Layer 4 of a small transformer language model trained on English Wikipedia (9 layers, counted from 0, width 128). Numbers have three digits each and are written without spaces.
A neuron's activation on a vector x is GELU(weights . x), where the dot is the dot product.
The model reads these tokens: " the" " B" "und" "es" "l" "iga" " and" " scored" " four" " goals" "." " He" " then" " returned" " to" " Switzerland" " and" " spent" " three" " years" " at" " St" "." " Gall" "en" "," " L" "ug" "ano" " and" " Y" "ver"

The vector x that enters this layer's MLP at each token. A number n stands for (n - 500) times 0.0052.
0 " the": 606551623615655491427835699470490591374677520424493501579425535463549518401449470436434823628573453542362528608606446510415511413700433540412767447318562532398420526404468493396483613499603550555496255547537482367538385522681467414490449432406442562354446403529408445474246400401483455649460600575530391525680317651606415466554528511522330471574494384427449487416606548539418658500513
1 " B": 552447442687655546443757817408522581525609518649595386602459483568572534639411503338494515636334494462523515581638467592441513514712520538343654447412498645165539560447475507276512641587592554624401297530394497336493508375709533400498520536337579363312312299537472480614343305379466370712373578525411458317722193632399442452576502476486472388605482861534533563284566503507480677453505
2 "und": 490417406669570566459763527389516641484360593544660283805424311632394378414484389480514430485455483512410521434508462502408544438493586572379707410503628581290535527458549512526655602614612580790421429563455295508570550393788585480483479439405592500317457336406347455363364469420343242750523417419435414393617242582534553528634403568645572406525369764518371740426611499377607607532669
3 "es": 618448379616667516531771509323483599518690537544579234594662434521305584263242399437527555446559510333332586487494463576548465480707355697437697463291591561267454521432608525423389616637532577593306499522349392511543608504578404497598578440553616497281448303580480381382183522311439242665508539568533475479478426548481344580695618604475537387515421614558449684431560597371632608497589
4 "l": 574407465602612585393689780396429407445608635479492423573330375762377510434427267430439522676425397456555588604652519638385413521606568577338648418350576583203410607336507358402363675691567631473317440505094577430423547613473487548524683482385570392105493488531412460624403636326393426496572606666539521488624220563525482394589576625557489410514454690617521585438536470502623619459552
5 "iga": 616494643496677690374833493433493609517648502623504338652394424543506525349399446467442651614550592431313493495558560632366504381770517663338697269349630488319461556346633438444335572601547478524455409607326381464512718456634539358634538554538369439337562314537390548425164436506395298748439506599524390392708333566353517478653757543600460352425503558591462651389528510439596481362500
6 " and": 549476563559592509543906629413416555458647491657575547618456552526568602426441443457485831611548482563318503527599538643504476507751481598510752353541525537241421534448498319442447582486475583548533345620426294346509375440491532427545538307458379558402479350441454413479149457461395417664536532504553383367688391606565418444562519613527367524542508525484484478229500528389455666496538
7 " scored": 511520580603727527456946586346497573437711410574632351485425694477589486455358508572436691651344492526212541634562548657366608355728381655538570205281531456207583449601506609305446515457477660588685405644391387480552475361650455408682550371387591549410608495518521408405300472344347416540544589535501319306714348563524418427614411666540350513481485547525489760302523415422556452407518
8 " four": 554528574615717616472935501360453477488767638544633402576492573544556401574359332441485657578433569571357522647665617599358606434668354647530584396347525649349608436390447648326476556585495424415526362518367372365604406416613482156596470445378680571345561450459498456386244494217472457596393662517505551380768244707470158520532411632625367604473483540485401601454537519502540596373523
9 " goals": 477533718500800546520846562475364553426752511421598466615494650394475506390301398530618552540467519505170572548611686546613550512671405735438493251266619574186492600557397650343383558556492646637454366564354366516620624424543497433664499424362563438389624518460492335447030512280432359635434600471542416418552319466451231538616342581601451547546503542595497874321612553350502432366624
10 ".": 639487630630631499447968478400552510399757538507538389662390583440665519479510406521508408592526314552325451568618544501480515526632478634378692468426543485178449544432440479399503691510610574568518242580473428270623542431587572480620571493402428528494576317453606373460184464349545542487539501536574362469630407625455400506577517535510306542520591382415445564395564564547494568392464
11 " He": 701432558565697619490923573429551536514774556555545432628317501660501572448566349434417576620462457442295560559614632717514539468626436437498645483391448514307531472517436535460472675528512631512472307707360244287485295490485602421558375341377505599380481372444365344499237431414476486799607613567551298475578384668444462477536569525377317374483536562626529539342554534493535632494529
12 " then": 643376607650753679515979661513490566428640475568508539582349620664327470507537498486478636509574411439289517574605734810417537494769507422569532401276535479289463370479526494498388693521423636482574407596354313393482538563568501493545349333409411625392498478379452437458352422297435438661488539521539264429750338758374512425491528565474315360381508577603560540261526542448560629468546
13 " returned": 550408711559735631430883643471503581388578522477490451446385659481392435582414426595478643601474331532260554646592519681373494355804316597552533341285573480137484463526454574244427672581561703510586389577368437369539576554693446382713443337320513574432693460500554555359291457330494508584572604412498359464709318643411493448543550629406323428417521588448462575247572525435604588548572
14 " to": 611462655580705658590888648417549545457563410580447554512372539486458407551482396490466579521521440515256537736657450667479465456825439645478665402409639461392480456386417466367584507511526632499527260539492369440376418598697569441615466336347559489487450413498488401400211430442408554755520465411579414421703455626525341375606587582416314493405496463422435667238551516511524642472580
15 " Switzerland": 533449544548703507325895537433536635560716597524509434627442429317515523378380418485494547523362540418332576598685555644376578415846464614446544398244627589232373452352471554493346605586673597551572289571339298439594516466666661397606647441339385477395492332509430542506235508489495455826454372587482244446601241623366391456604664659580366426467524599532474760334534583438582565550532
16 " and": 530414603563699525544963606455473473479625453655534568631397494549492545495498435434509736620513474552325501543642615727591558526770518607577630434492561526239431469433428337492432603443468621582587326599425289331441451444502551497594482212367416554447494378417470401470114463413380530683570414483544348373679392618484428423600502638526299498523555564568483515213512501389478695489509
17 " spent": 520470495605657472487909496400589467496676505531631380444337529543458414628424481589364661641430406460395522732571443670583610438699232577493569396346605554308483512553484528180531610481553627514618297628455408481485481556675404341597504459355611557366593585396525483423283432546333503655600530463592354375706375696589321492587486691423311412512378558451356631239637408415523580365652
18 " three": 564487527626723623459858461394451516591759596468640408569466552502493312581338362430450635584506479505449488663586587556469643499728347640535608467317565607418575419406507620289456536620504555393505292551366415329470409486595537241583408455322705622351561496438499499430181517311501471659431595430551554406762274724429164546532480661615376544469409592466328616375576500505500562403584
19 " years": 523466633575637313510800509451458558391720657399613414663447621323530565497255340448560496563471498602360524595621550627580598514684383512520554335278495530154392484487412582427405655673454647468522229541424366369556642459683565339570466557508491505451651527396544518453260476372490495758474650395569507483535281643397219643514506587622381503300461556611342783348591551326504588464647
20 " at": 628469600574729653543757579357566522498582457438542411484333661515558511417402413500456682565528504464342497743643292617452560456761418645455697497310608466377478471452369559336588601466518549464545300524431355493508521521717637412616506445380519437532501348414486530392191444444422566780546483487579501368747372653609336481561530624430362422517470487420324543321509460476541614391491
21 " St": 562386359630782472560837611344522707460569579388644461539465385383557472553538367533516482652311464558500520668689500512527610466571404601421589393326594599304502548580464492438603654502582597581488269610265358266358402473635471385600577566437544403282352286402462626559214457424475367681452488506503455462789237566560363578547539538412456381598403718528502507291625515318618723478610
22 ".": 526406430587742691548655709293495566554548461436509492629502222532522357483446483515516334726447425518520508500505423424632523576675328603535542258345577532398430428501510516483636696486650598668397203595516497379214374516671510474559489511489509360505462246419630531503133506359502315740422483482650468485634369734391567535750554595528514390553373544538566468395597527323510668418640
23 " Gall": 445572438478736452564914610414528713416755730374602314448540416550544385424452391472549509636371375528390676626606527573454663453560394527421591216427574551235338475278425435410611809647618579600398410525297436319477422588708477441451639403350581513320536297647437556570290537373534187721471453519506316519757149578529341522625502532501553428456400769545430714332625442391642628518548
24 "en": 460448414623661575531685525338563585420556736439557362502511502585394340308232395487527591508515437527400609600541488643429443449647403677438750520506647595221514489299476402512602726548507433531359442586302508401570563381602558557525506476419585395425603305619467543405168652467468464738354464482469438493604113643446423419681672573420511348490376634586462716479471492406661613442554
25 ",": 663486629633606564503792573459525648506795633651582411566334499476570539418360408487489554611472422524460567569578456642573449504723444630496688417358579597221507480384476403389430746445511467463446281621356512367441522404636598459484588172488358422426501355380600496553273432406423405773525540582513403357657358529454470523592534597491372499573504506550414514354516486365551711324616
26 " L": 538368540534647643350766603403490621468624505453570466568461591550576515532427354395567540748350381564444648545684418573427536479649414634392658318301613559154561628414355484440447795572582635549419237502212482424507412511549524468572541468380424361224389321528389599549290438478436317640565583452508396503714260644503497444526596568398524525582449832623482573293539439497585701516426
27 "ug": 573398508414611713437643637426395685427442576582567243537591444764503418348454349456539469491409219641356545564584447689443475470502322518360601349337778419234591547337517401568532489634499482555403503563295476430556430532760504403653583488351586383502834393460416396498239528421478436758488367407502474428699397635482680545663417477491413368605388788577399618629585421360650673496594
28 "ano": 586428575521649841547942395441560625399677575468527375529530373565576427378376515511451576524415430593320641497530590670311480394804480598392725529407796507271441546414560390530446669586586490494365405596306443510371527445718641530518500369379489368339615221520398436421114563406428252735444607618548323385631261602340472555556647572445557341423476563653495603394479483423635544423515
29 " and": 540478516529661587521958548417440510491678471690482581534433598519575603500517403441518789588482467501388522537609615736453537526728383641519628368495583477311399528459483326460467675443503607558500336580348337394414438386541511392589571223490384523287508338429482371443175508395318488730579514477509476424758399604577411430607536647534369504562497523480472537226420477311568729470534
30 " Y": 631436463491641606415811593333376699583627650634515344593592437453593408434504466448458543509347362554476548536594430646383438506704354468389681578395685519271548569514437585359508715510556577592544360486382385421495366410683529314711512419329527376330561464516329491572344408367451285674669663493489440443772224580438475353473478649348463439677489807556529497398651531399481594425477
31 "ver": 715226379609676488428755517441586664490479561622580220628640413520465482349421337454433447387439404626494389541460618610457547357474274599430654444376733476243603560616438476474685701604527517630512466538205408471427414498667586513625500566400611392564538328501387413466118449286246464704568407449443496487616346569497515641527387550527504329527432614610640701489705544377462607600584

Each question shows the input weights of one neuron of the MLP. A number n stands for (n - 500) times 0.0022.

n153: 521638431145546533449420307367395448469446651395454456351478577465446617367456676543551550381487394482422329404442556565465669537266678416452426552290533409672656566531476522711476521472443529429466346154650273601390398441570452503638804372390426552554669589539514372479354596565572423464706633511507679657623456475343479316631402534513556430755694490571571522487500277452354518683449
On which token does it fire most, and how strongly? 30 " Y", at about 1.5

n303: 616490603413503568444487460503454262519548442359382634260536582422403677532488532478516467491643430397564316525510475565556329700429548463500440519424506440503490497500494557460653459522394359288579571628599551552380297391627399395414668642560599330642445587604610303468407387549412491590632602445445519886638525571588336494537443234509566567465464491618394559365524436549566604481677
On which token does it fire most, and how strongly? 14 " to", at about 0.88

n373: 593326374522466612497593485382632395473613623526515519748512390590367485409401427525440448485575390531408529521563567349185500477291694635528405387543440278515447411521425389447538557608614574426570463488665623500671550452401518549451308633570444591470694500524400478400551587731486532468427491487509384461591671457439771572599467601599486418442400395601419462653482386539476363491525
On which three tokens does it fire most, strongest first? 2 "und", 5 "iga", 27 "ug"

n49: 543535622384492537522661465447533380319615416440349386341342480458454486725403629531396664489426557389551629533488605481417481349521560716477566574315503455627518441489544462467462480367571497309492673438562543526460621506460661615381514560626526489584581554464469528727394514467550538484396511491354452425532533480411558478370545269306471534466494406370549605456689477473561434466387
Which token does this neuron like most? 28 "ano"

n93: 547561455323662454436448471556516422487412582392437411521594402481517423662623513470473365477364652363600678735558536427542548421584480576491474484307450569535389456455510524608586507377367472573629513391553367435450334487534522494364529463494600546373475339562667389372597630468655745500572385372547254432354672500230535516552219506383584477666503317825597704506254586586445534569588
On which two tokens does it fire most, strongest first? 15 " Switzerland", 22 "."

n335: 503511698661500407377608464459487416527581314602524518355392330362576586566383476524623451568542500624428507483243425477527590520398676444429364804554523609326589362261544488612289338591334288545640556476461335486500669718510444458746537476523594429589405493592456525575717635662525337442510440563600582497250708521575483453503551540484388480620570667442545553441405569454422876469528
Which token does this neuron like most? 16 " and"

n155: 510591383576320441641509415634521416444527431264513531491664500351471710471329531395477536531491630538598539712536380302534660503382414624460587478466467431579555542439463654543527674568459512408599548614515478364551680550440697592573441577673589331427564433453631431547656414601436341464534518178532450372653536468455466680559288537662594610329648404389452529531473595366435368579435
Which token does this neuron like most? 19 " years"

n403: 629590569602500616438487609464558437526370526609510533565282567500408554538344530368565354563676671388551521493614634503464526490450571484633429556566456424506453535546622382435410513493256500317369729503246608452395445447389429478648346320760292540470600432334477476680463571766457497494795523456527437384396571378697480217497470650484440440429636327574622521579430436380609684420617
Which token does this neuron like most? 29 " and"

n477: 390324537639568503574402286480461598541533360350562555570503631347449322590671368512615447343404650595488442491370471477509603455558450199527539368488376462528640579526428481511449413488432549366525446471561494440431420457425715342400517396545774485400396497564500567520670402469560472492389403569381696488570457464586460477626520526424517409509497449423360582505548411594599566383712
On which token does it fire most, and how strongly? 18 " three", at about 1.7

n251: 514601543683483358500490500467545384414452510397128283478582667427473510335571517581428449517532392412500552520649480448484740474270480629612444667563462447532274402631695573348354676210612407500529438433650757493446376457599519592453454412347402447425536565584440365584525316594500423383480373576381527593580438371510480477474740631696494460510733394497510566631449392497390527601299
Which token does this neuron like most? 0 " the"

n181: 488359228444329564526295515474533519586529391438351575647546742534500519399453557450383428579621245504401410607555492430593415373461397435435681348579589474577512283456549497339650481522523616607370539271576469402417397489255624414481552573698653677486416650379410448500423354518209438375797379822419421654426665324601374534481255470540600432405705507584581590517660469360271403886707
Which token does this neuron like most? 31 "ver"

n36: 459471442565662800630454524423575570479408527482359589334636667512550591430482646497427577519570472315600545591676628497549372601614647560522679734568462685575463500394592452557311629476453471569476601307509597391609428552329614662466491440609477367522572560599583415528466632681394512529494379605626642552426404261500551292591392497556573410422551414419598372573461466605457621360465
On which token does it fire most, and how strongly? 24 "en", at about 1.4

n453: 402513402476413404500399491363475449601301411525620676533176350323380578677711478643507445522503577679865390478513539463598434374494532432465379393494461443565479480491551436382556459607455527494420353635524519232397600696561351427603560539503432519437463353529583547468612432671411528422449559470575503452566460630515409497588554481374491503555399650548722298654629639544713457593698
On which token does it fire most, and how strongly? 21 " St", at about 2.8

n428: 515411456612509558589547440755611480529618619554491596456340335500431470518548518443530407538672473440652512506506500466849543616658554421537727376353386374588712390581293428386389564581557596548573572349461491482590480512531543416500532437593476450585369443685564554429541518526317441339567483443443553594543557506528555311376541503497400580592440401640359570530537336408430379541366
On which token does it fire most, and how strongly? 25 ",", at about 0.67

n336: 318652531510551527646541770598503396516394402423455391320477643443649623448384360403516515551545558516825550522642455475691656354332610255497496425529551573534600474432484445426586355506506331607375461362573584477349246547467485425378525464409331614466442474564614421564708497417323728500478515438300589582437377626555475399559525525357545494574490631539558559535356506447582438455559
On which three tokens does it fire most, strongest first? 1 " B", 4 "l", 23 " Gall"

n206: 544526518523528447561405545658494497475533372503443632445656835460465566207387550617445464627397444516403364491477516509528518691681513359542351591546576512437405442388482556584488466580601477440703478534470626336456585650524554512472310554521343571550551586730494574472494313563425574532562424404655565599410542532456594522314655621479403372346503491810427413494539478688719318438548
On which three tokens does it fire most, strongest first? 12 " then", 19 " years", 13 " returned"

n149: 683204384586444546602364519660434409412422481326576414524467644313513427658547513427517353526589724460487429532595595494590542462460533588565307333601472529506230514420529429636487416432550540457503416470472596317550347487251668584447423696484470448524506333431692608435322477312515641364578497547663451519581582669572686481458471529312512660724329362345420473437440464440575389493733
On which three tokens does it fire most, strongest first? 22 ".", 10 ".", 21 " St"

n253: 612534570445494573525529649429422545526269438463464558524424616538648559420587409398597374210695347641395450724513474462548624614378362429515532519400531523709212655661503529390569481382467416408432599575639441573522390471355622574503506510552539597497544543535471331629512503506530364595622336321579587548343566359460472366614590658574369435477655503510431326550342402340394841542604
On which two tokens does it fire most, strongest first? 27 "ug", 14 " to"

n277: 442409491692595438445298612585342568307371410485382432448416726581558557361422645516675593418488383637430353309432604619503549485565545394494360407641333425436497454460341537729533503162423532650512574636593503571608577367416509569585639439548575676514591526538616586246442356500547587470453503445522368600288375675566595444429544494536559399516529551611500360620506443573500642569477
On which token does it fire most, and how strongly? 12 " then", at about 0.62

n439: 636395567572516393595526375516334535577429460632428406455573477494411424643425643434758457565592565441648652646365422462481666556613401394409667736532561529729380388383436347409245281394523594526531487503506378581512554615522676503608462573525569516582509477435661393429614371500527528322367703497586448303591598559382389388650387570562512360372676356231543392515338497541439587487557
On which three tokens does it fire most, strongest first? 14 " to", 18 " three", 20 " at"

n246: 415297397550409316323518500453647436342427493563229490594519381557493687596583373625489600381623493518515455557586660542521333295476394570310645745587452579758823594507568533647605554429268598254344407391586526594648592404510556473631539559665670597539545707330407639348537669458651472633223444578478659536230430595597514285482367458302418424463356469463452541665528493521489444569620
Which token does this neuron like most? 24 "en"

n237: 507553389687572391346557724476615618649507405431275528551276555605573472563392380701169432473577390389421543671433569357540534575413677599655496487568484418490541411557355550500477341510403471524369507376637331422435600530630487575651460469620757435580530577473510475654484448633427575361619393654667582439259507549409590652409599600611613757417563329362538426497428445500341328209415
Which token does this neuron like most? 10 "."

n175: 673474422489409469224471657777531668411562434444511392557703186418669496622555554657493448295633496463595444366455239661560504548497474514464709585460237543417622402662396497472671586365419342339490615496627646451397419603448385503580415254356450302559608673486461536381673236539657514582626679685438529572358532354679394421507414662434405439551629517737474410579639427472511570337437
Which token does this neuron like most? 30 " Y"

n227: 346580525671292621540642415544369471365451585283519247531636459445489234579504338451546465577427481605727343417336407679507558383406642443433763482515538419578416481615460701543400504536698342369504496511440425599612328595560582594470406316258534401297418677504584490710514508525568613357588496273485629431401611455595471536620298262698587607414255337634308313668440526762463466470321
On which two tokens does it fire most, strongest first? 18 " three", 2 "und"

n39: 310250490368578557487426748544565292439562643595473399443535690232376545517351772510448555466494722269521461424525394404457553279401503458632651467216452591526389624593560500385598503450610756514656406459490641496394470503348487629599640317455466689399644514388524553561450483573469581404574414597483639645377454507387766349507527613529500581507639591349400426509559507401577427561374
On which token does it fire most, and how strongly? 13 " returned", at about 2.1

n362: 544481400451546436617370438521438594628383529544587533531585626294497497333653525612453401479462454419453222596634620500488425535630463441525483464307575457547437497539673414470444485715553623441535434361558593706535473612506542596599403438430463301373464381402652638341585450661426526503494557409416662463268446544532344536669402359385644270497425594500641475497412286512692531608497
Which token does this neuron like most? 3 "es"

n506: 431465717340384430500410314655601614349432409605401357331510443550366363677464595445371671497468551637657514417584330516403540523713370510521436570406554463529643415371293561552350369680459289359526583449664315490461329493500448535446420565548444537454373386385806494412431442553356617411369414611507568671528562603639434614490375411607564724422490620445466247500279603520349649517395
Which token does this neuron like most? 8 " four"

n221: 514584566404510453559238461440464550513519465328429706466624466377350381297616413490628657547522642313456570579455304314662576606604809590533324816684506520506449360664427534360416517282572494548532503459414612469564565503567217357480335329695457480418675442540540411523438432578609449376477601534548329457552454408644539590464336602687497594527624519514503632540452551395313490470441
Which token does this neuron like most? 9 " goals"

n97: 414598688414299647537515527369545615643407380403623480483615609568331627580497425459500545597494563624405585528471330333608528449362364500568556552335467322443446601460543619312324447528347424586329769349536503322315543441646391387491411519616606359334437692509475497369592589430488518527450430465729428571351618614533543519540285488425388544361628461509503653580485497430531519600549
On which three tokens does it fire most, strongest first? 3 "es", 27 "ug", 9 " goals"

n478: 496579350453309737601445394394547643579559533473427727538690452333528402295318414434447474421610754430608475584389521420758723507565479467444381703400445428410474518493606384356577254735567635500652281326681713461464440493507430435389721546569652682621560468472445569548589539647567474412497651362563359647561470566589416555564438409543406707576535497517331403506530517557363405314571
Which token does this neuron like most? 18 " three"

n199: 618641533686312526470520595625415440631377409454332506701247483537296225691695486531371400446327476342507528414444493589564360461446428683475447473649574605732470624444369577424461436470596620565633521507565308574526328386671612545592326562581475405515467465446682692405487407556654633529665404465607463419447615476639457668483324424591589575568406480469320693537383435464460580717293
On which two tokens does it fire most, strongest first? 2 "und", 14 " to"

n273: 578672484700584212458510558464439326411510452484584524417395371497534473769513517315699348464384530470490524588331470432552601316419345324476630445775585616615507555390671521526310309313365178658595537410472507445468497539585561509530457486405564480485436307410553394507589672600423567541563581517608553368555432406510516401529708542541647430483439570520354538645513440749391612447311
On which token does it fire most, and how strongly? 1 " B", at about 0.68

n132: 419331507394580523605315440383303459339470513400524491333411756630398637415533659654539566438533347560524342439565465497551351464588514673575481459514415452423534464807565560601517301466679387482639674636385685600477500480474316421423357352457398500590480680531332570538446535322539616562373665468247628665450520525500463199367576409467344389538358683462398608513583671476291255587572
Which token does this neuron like most? 13 " returned"

n391: 741365326539273519725464465407542628418471618310584608334456367484497200483548453362654563666249631611493445363628503623546392513503588398584719373692428450449359587756477403361523391438456299470643589376624648421513351470535510421527536686433448440560465476483635585683463564629488446544493377531632566549490358355668497569382642487586569517456684385527520414551545466574335415553558
Which token does this neuron like most? 21 " St"

n174: 624587442529682379554500386628584280583397500212496688342432545339458472589723580539561520417546612694475720592262493500377445347497433684453461517275316365497549493476558506581510548610549526366470532601526542543668473497536450296594288648431541417581356543424390246427676454628542640418455395675676177658651359423434599507493344459430428500398575583511645615481540472541741400455593
Which token does this neuron like most? 13 " returned"

n370: 279672503540559383429452590589663486398500675420392543420458414466549420549589672402440553514555472154632665668504427370693544371497640397484508409445490390530627299500548519413467701592559583388507655417621490340746523439425580497413680293497592445472493219675473383510675556487545704347551490560409500363329390277579355245463603305691529376580430417438567650459556465550678567631482
On which token does it fire most, and how strongly? 23 " Gall", at about 1.6

n449: 480560608307474494594646466478689471306549549559643512566668510490651379612589558679619555625497591200406520575483700328456421386554552404445647462647412580590549453694506447403497545475425473441463579762518494380683616402298516427442446425488355474732568536397427471494470461638446574397414478467487561570154481445626582379462519578463464523568516463399461513635262562525312556729616
Which token does this neuron like most? 6 " and"

n508: 385516430583576528515411442321858403701493648464363629378719568615615572373568376542403708507557288511568418511438432303563485622334679522401450680549454683507500457496556677587355541456675441675155669458536602585532368770507373635515596504443617590551341630301500394601448561438573392362661445064534421448496551542303408515566638577460613383303611305568404566479662648500660496338601
Which token does this neuron like most? 3 "es"

n248: 605363665551503282491373435561497510506439287500513538318520519420500640658642622327427337442360526578676564683427484353630588549570601546518579648567768551584195634459459588338556411583461599471494470558623591450549522481571594555575529611429541330517528290590506432506646507318655250293558522434487506449510603657337361494535449522534448397575569401591575336409580435625446391326447
Which token does this neuron like most? 1 " B"

n139: 557351645286380401459441547598591531295597675503677614477493577483514653752460546564569584563394574390408544699442370619410717245223575483468500428441364399568557493633559548432486257393664402464342726606413450417430705458457493553514441525473503360497514396447507561535707536544698483646364442403603489371471259372554527687572315510470368395472586446702582315468281504633549683721634
On which two tokens does it fire most, strongest first? 21 " St", 1 " B"